Layer 3 of a small transformer language model trained on English Wikipedia (11 layers, counted from 0, width 64). Numbers have three digits each and are written without spaces.
Take only the direct path to the model's output, skipping the later layers: a vector added to the residual stream pushes a token's score in proportion to its dot product with that token's output vector.

Output vectors of the tokens that the questions are about. A number n stands for (n - 500) times 0.0043.
"ordin": 651405530417586255578618292371272425694217593373520579649348802320564662453504700608312329543397357527355567530512294652544268486434737475284335595454775623237528701178275542575347336433443508
" Died": 710412537424352646669512439555461204603315496495446803278552691484591413459752518772479384831190256647533336363522822739418567554569593594481590454495644432291725549541397582523302285681533554
"ible": 319638765625592314681691293662429571666265425687672666326290965255518481264606572664504355719649292361308550654279573855365383292471901690290544651433476565376553448632620548638218257504414471
" him": 551442606496510285590435575516392278839420280466649748436458554539575647394483430824534478569353284437599385390634459606318559381487574566175663459627700330564658500540167472439465522503607474
"e": 526441350428637410685593520457523370616386442388312491476672473319458437594754664460503493477616529429681613709486384363543570511388437683612460547579530399414670496418183519516187811562402514
"etwork": 316381399690463325678548314467200551618220577427567480474444387317528623478459413425562283496298500704455329522273308577357278657433600580449640550444833727496583656434552574651397320493520645
"unction": 490259391623541447703469376641184158500342383526744639511344505286507618518688544723492277756516548729364382713310459275519408623397703744573546444608793846388666753375523510554272183340581473
" marriage": 788417668558643404573557451630342510776539500541530980434406536328654371732546371644476482452529327672664679496505460570515543573415622649249610404466571403441638423433404281358504324463495504
" edition": 560577601616532524606665314525216446721564583528595592258265441407579308604554426461474476488396259455382395528247518672669339459413648653512536446544280470329600601360344572728371287590458465
" Award": 552360608522295655639706606290355331771330604596605814341376595384488428656467342586370428562583513668496224388381282846350298674405474620408655639495510450422651646299516478733371408586545468
"oviet": 598278538599436318745834578386033642796215561292960657294180921428553747484737500561442226583352342770607561275261532370456365709538483858352780698554414655412399615695388512772257132610532553
" daughter": 862361582562455418584484480580450387693379445575716849519434611603618459668693377692196459609401349720680556234323318618560504571309759760453570454443683330664632430311496356420529624531582537
"ircraft": 553301416575689373580720423544249336813120643168753408317325616344545673786691595643705273576330407770357284298380420398301072692277789747426427544568396514505653727660416403641465364491513436
" his": 558403524602673456521373549617369246635559325431577751571539458451556652463357460594567517507368401522652493345600578613339534390516475339415773459642613392403649399533170485372548557522570376
" Commun": 629612217568569507561595348633424488500340531586550540378459588330573645500594369356530467577414484494398478488451500580301397669418442611521657440557560602519653674370419645639460330508520635
"ablished": 590500485638397361786583327649223389792173510539647958500449910259530500598582589469492263740324376643662397136287689455321197356248600594642842428556555419404358616278613300609329636450690451
" paint": 685232343653517540535564410612223376791525611518660648366500737401581515665715610896557465530284347496473576408293461707460427550318680569346692389572552445567648644541309294500381219511497458
"lect": 685661484496661514504508332518423191528545423744750593395344505520506718492436561474473335541467310813320504717389401297215405593368706426391318463593831738580359570387344532652446287462650426
"osition": 508452583699555482580779606644379272474369434470487615574448525471528443511503404552481319600431306552433367725510542522512436720554592671422603731465845685365475689629200170483549500682478339
" roles": 544237326664422305504485413602188322853516519483557672646462479475615489726599413556426448512402461504367469485410250671435414740500453544304639541486835403663742413315375451531478397455468275
"km": 521521417511431554739582390541491597532360685341804570411435760452585507698488542575420324504511639727411383351424567290596490518386609674462492426467594567534255457516503642265437376485476391
"es": 534545500534660562489618377624495510534584514404254426443576579281460398353648578390488465384721581459462773605613433560496539458417392609496560348592491277708639609548179554442262437285428340
" to": 366593548479598463353329461581492458426528476653571515414533567604498412452636639482297602541614345494602565568565285422279566509632491439399565430564518626360475342520387584634578517437481424
" published": 538530532678464676547528381440265346851504596643645771267492576359551486532599450491319496444224474496543481339379518673441543589232653624512642508581655814364631588563386649635389341583512454
"id": 466418546525586456419486464322531553370547447490394576473470699330452483551663412403334431361513473500306577503612465273556488457548659650507315519466511445494522292343514594534281672396483545
"lov": 496390250594432247534693524544383581649351603220862472432295556428516575620615411510369263643361579562550435317511311677771538680525638535361618676529443456427633571892326477630252395755506426
" command": 817426637627577198526591428588322450627324721508834676547386678532556677574510508616678485769348434536401423471445325564542322647566673540407777389546473468474541666590427443605500416329490364
"rian": 608566291509359363623545280619405533581314530490634600650261477384487508833773451537503316879462254581754444583461647731431370590386718903428448589466640572590592379537292354535316560481580375
"Med": 391418302684445574622586547665496474636584577606596468417534584437538623422497357455582329619400390490464366586456392631444557662379369611552439567466656486479441593430271448522604180417417589
" billion": 477392571550407207586490555588306428811132383355496655451540480348625620616636474491400429613172504606398478384452539443420432561345669609443524394611753776388430564476514543516580335474458521

Output weights of attention head 0. The head adds the sum of these rows, row i times number i of z. A number n stands for (n - 500) times 0.0027.
o0: 572535597514509583509444563486544421496316348377252977657612425361394761369598624352504490494496607660628664591662564417390487441390548666284490481563593564406349492282546386427499322473535552
o1: 432653187480438627621509354590368664529572501500372517420450579552447519543507328525541558501466461315387499431392411526437389496493522376562336408426335495363116594401284531461754590499513520
o2: 504612516516505303449653415581549529317465594564277386426435446481449470513164406514381391605438418612396452350480554501530352484329291488530564617649645522558392631681493755619514701351665562
o3: 435413603471347326501283829299421589573405384392618443584449463533324692507435436291366570460545470686583418523509412687515643739524443432382539482508627468481336435473561648455589837434616382
o4: 500728528514602448519506400577582623479392617389681713552262639421362718374777363570521588674467725430438661553648612373493457546571607548565526429506491501399320666608310665659596231403462511
o5: 488484729371563456551513713554558611435423441366534281553480387584527473524229287386383520649660515481455464588434530435492508440590382644541474623533545526594279492599598485440625551281565378
o6: 643609578538503596462625492488641386508438571377749551529393437469570707503447475391487486594392472738486579526564459648373543637419405484696691516731568581453553498560472465597489538467552558
o7: 486518425686423416662307624401278352558459465345574612473468468578593383566399414465206492495679487482598540395569497600544493519629598744471519798466549620518648323439508482512399556506444592
o8: 568452505432450392485441571412554299646683401539456552608364477522318388459432639339500929406573571365647526469539518714475503414653548273578511524508363449500416491363476370488451540527363319
o9: 587554325491369212352580429656471672403378608402588457636353716364543525424635603317517791461664423529347448480561555322402325495610502407489472713469504389345378550603459704536494406454448463
o10: 412578368512483599557513395322366671240586607437557470474549627605475503483694723674635461426540456410504502455420394234397468261547506302639536357506510459572534536387541424272499580650385604
o11: 580625519453593417640314444716565626434242684375544595720771490531750504458584553587435367584359499726552623459466650204565590518559609556637404552576616424410350462612464557470483694536365503
o12: 498477393319501534515505641645481577551377500478770190461524656504608463393399449258461788714431294407540334467587590629443587493620653658473474565618548530478387539712303580500462615364413370
o13: 708553452269311476575286527639640600507264672456569498825507593546544429626401446366437657572577407516604668561397433445533502623629476460554511379436579292606397502454524289430401654562652530
o14: 608583653438437600457553424482567441567433575338543799461419671391376502420664432378585319508549681452547658451517534674280508261397271583470559616449511535179444670495634512366730488253564508
o15: 525575521390357577513577459506349626506411592263473527482357503467523410483445358383401427593500471370488567476496430669412510647466521330522502539538553590473739512520540541473590475391545518
o16: 479459443591287663556480455483638580743406519522432542421588567391660567541461375744586290353626422625463419406420568724566389342224390273523511614352336435395524626326643326659503536668644561
o17: 390329586503670536481443556578682638515487534533609486478636377489349606495682528611618558360487491544482524682439446490526382583551507599600426461536401523404399616556414585527577442542574472
o18: 468358306633548530467421637331374320550676290493500503465464383447417476528583593394428549606472472595594396675670466595470866676476496522434478514612574568388465596433482568560559237527614509
o19: 340654244684528446555412300495324670308438478481352248361547579462556417484542575407535568451544482423256487533476385081546451540525550505523407360511565597596546469427423612533543402423451520
o20: 308462399694376715522417432472549547595602490568447634543500391542484615623296388469489426500582483338554547666631440347444541481510566433498446678614512578339537560313609536530470428347634506
o21: 505425530525368465568448386454509683592579483526574542415415404590472451463415470465567478397535421381557490589426451396505405466558473508443515621431448590339357438419560446566661324264537556
o22: 363560411632510467311431510602551389641531565559482578498433421330415575340482406668514597409471664484386444434382616448545555359418649455474297612453562645395549564440507771544460586474468532
o23: 432486705562478412257655477489403406647502376675498447651535535231328472515337668283610381478156436403488513424500476654622268536445534493678629530373421495328708614381570592632331286590454502
o24: 455250436558365585577419592385238573583396568317620446551553333466609424504469371673563474559552542518500453494359309618190309444565414488577620334640312492401530624513690597559552440346620334
o25: 408407480465481708693541490565486564422485627476549289603605565436518540488582522465649495452513424393296541474488671249598354516489514594505463501575405536486253560622527422457438431493608496
o26: 789505536452465476548445459424638408563487467418516676483299524554423469544452281722265736492508538444448504355547477671677727553532496444479347660527490533498410548422457551533485718680668372
o27: 533601697673495307591481280474348551340669570450539565600458515498396430381313495530502461731397452591629465499597443528293438506586643587560464399303629176431466509446530427521374592276599424
o28: 591617548361436597591530531489510577655395649380494704554518570305516368466437593571532613606446392508507552363542498559480308387599505308503403379699448416547458488620490278467540470399451425
o29: 431427438669362409495635588352511637538612588407626401440618417452704428369454426534591323514658469469537471528484630547487402481725557721461590579524436480312367539613648421579670646371636696
o30: 353658429592488573564531501557373422520514521509542341530616524290387550514489607601450697363451500331510494496399322432370370500316602415483575339448444462383460540407563706559448493610438492
o31: 536435516596503468484377332604401539475300511509583350808529589510457630503531526396602656494371468541605488496355320570295335628374374567941586318564522278552635571311590532631376438401460431

Each question shows a token from some text and the vector z that the head gathered there. A number n stands for (n - 500) times 0.0087.

" Society": 525632543597485444542524706469467371520494418597680414584312719424595790687602650532659532697528
Which of these tokens does it push down most? "km"

" occas": 596576428344510389622728517422286339689727441592293568622341519447516392371479405378632487555544
Which of these tokens does it push up most? "rian"

"s": 360464353457567376507520650492466596596440330603525702550500519714460596517436426462506504691567
Which two tokens does it push up most, strongest first? " edition", " paint"

",": 576523279397547433524383634449534650580498416387488669473563438445449637549393544515546390489337
Which of these tokens does it push down most? "etwork"

" by": 503659388439635381486511490538263355710580328376498640594312657566569414445600379376512374516591
Which of these tokens does it push up most? "Med"

"lect": 640615463547488441366456488574425472655508428507467467448478580503571630518424476442566385545547
Which two tokens does it push up most, strongest first? "ordin", " billion"

" of": 658603345513637467415549397666248405472526451612453699619665635477574531399522439376406318575695
Which two tokens does it push up most, strongest first? "unction", " Commun"

" Department": 613513532568714545580452515577475513539434503617526458618505537505477689564532470507661501614464
Which of these tokens does it push up most? "oviet"

" earn": 629446510609546421486523682434227522482441355674582612588395639534523484511491452551547486531670
Which two tokens does it push up most, strongest first? " Award", " roles"

".": 502672393464663663546598498492658655596606610438469640560529503499447570443539545367523397572294
Which of these tokens does it push up most? "km"

" he": 613461519489573287471654702440270483514526445377321461433291382569271328497410416643348273456514
Which of these tokens does it push up most? " daughter"

" band": 366465359454572392501500641485451585599432323601516708557475512712442590510441427480488488691580
Which of these tokens does it push up most? " edition"

" public": 627563566653499375509539591487434559521441492588555593414548668528537599611510550445650371632614
Which of these tokens does it push down most? "osition"

"ary": 466540615479563677636629696591305624488556551509538413613476654457608542428505617420472596600662
Which of these tokens does it push down most? " paint"

"ed": 496462485390559456471511525425389512623471400577419680627440517446462543397423469430517459567636
Which of these tokens does it push up most? " published"

" the": 638447373548662392584554545273347576559481589763555733641367587580401527633610519413542396569750
Which of these tokens does it push down most? "id"

" developed": 589653515487621389519490559468511440579437400606399620632456645466430586486533412339503383586727
Which of these tokens does it push up most? " Commun"

"ign": 730707318492630491572552558576391524493506513468232659576333480562652508359382420412613472696517
Which of these tokens does it push up most? " billion"

"ko": 536526397392549511473508591515389568611564426467344677639469482525511505422339557488550462608533
Which two tokens does it push up most, strongest first? " to", "e"

"ather": 607462302433593519518554577518494572553410419443492720516441505508507654406452456388502563596404
Which of these tokens does it push up most? "ible"

"uc": 588515382452647592561499585569477493530370511423372540458459556409570622344536486399467512678461
Which of these tokens does it push up most? "ible"

"ect": 645491312577620470530479541461423558616488419470446580481464672587577623549476584556594568624435
Which of these tokens does it push down most? "es"

"eat": 458624386387488468399471655450410470467399390421508715587543471384585624357428473497544426572542
Which of these tokens does it push down most? "oviet"

" joined": 631482422569643409579535541322378552550459545735484722600341572543356475588594509430536349544726
Which of these tokens does it push down most? "id"

"ors": 497356697339654515583514711508127398689789498566286907559361411607316269540319176345640592530427
Which of these tokens does it push up most? " command"

"BI": 636610428584625400523504430297423606699591303562347462378617766608707761569461531611425527505672
Which two tokens does it push up most, strongest first? "etwork", "unction"

" alleged": 601368485477634336489646638450367653627581483456361575646413440480409409413314551611534352599624
Which of these tokens does it push up most? " daughter"

" V": 584575373446621500486418616466347439621479437429352475440544514399585519547461440519497414613526
Which of these tokens does it push up most? "es"

"==": 607570518669584379570457661532458637568520466510500551358495752541532589606604544519658477539514
Which of these tokens does it push up most? "ablished"

"rown": 548624350391578450466479565596544573541527474375497695464493549422418392426485445367543380535479
Which of these tokens does it push up most? "e"

" underst": 665522437487628371529527619446350418524432448598405707618397533497462535384529367401443444599598
Which two tokens does it push up most, strongest first? " published", "unction"

" pre": 646629342474679425502632549391457480618521465523408666527442486524472446340496432407552463577525
Which of these tokens does it push down most? "etwork"

"b": 490560303517554573412584639467438495388462472427505686437623495447477519339392511620456332525394
Which of these tokens does it push up most? "id"

"im": 621406304487651347554483609398342406562413373385379554505454576435500426428412392390505527686685
Which of these tokens does it push down most? "km"

"23": 513486558616552589381601574494391530500460434485413468690454605484361578491444389425549448529552
Which of these tokens does it push up most? " roles"

" change": 643609348504631454440537420641265415499512442576462700610609637496573520411531427372438346581673
Which of these tokens does it push up most? "unction"

" head": 454565548596705447445398651446436604567475477501252676525455543548292440442520408457494434593618
Which of these tokens does it push up most? " to"

"ir": 596613327642622431558378606415248536494554511425263340298608648379598648674414508707480403629354
Which of these tokens does it push down most? "oviet"

" ==\n": 491623703540676740471509572534467469687641579488376674606400444645368440555373589357524377595321
Which of these tokens does it push up most? " to"

" th": 608534480466573416338515527472394527697527396528421714579365484473389491495483454351483463566602
Which of these tokens does it push up most? "e"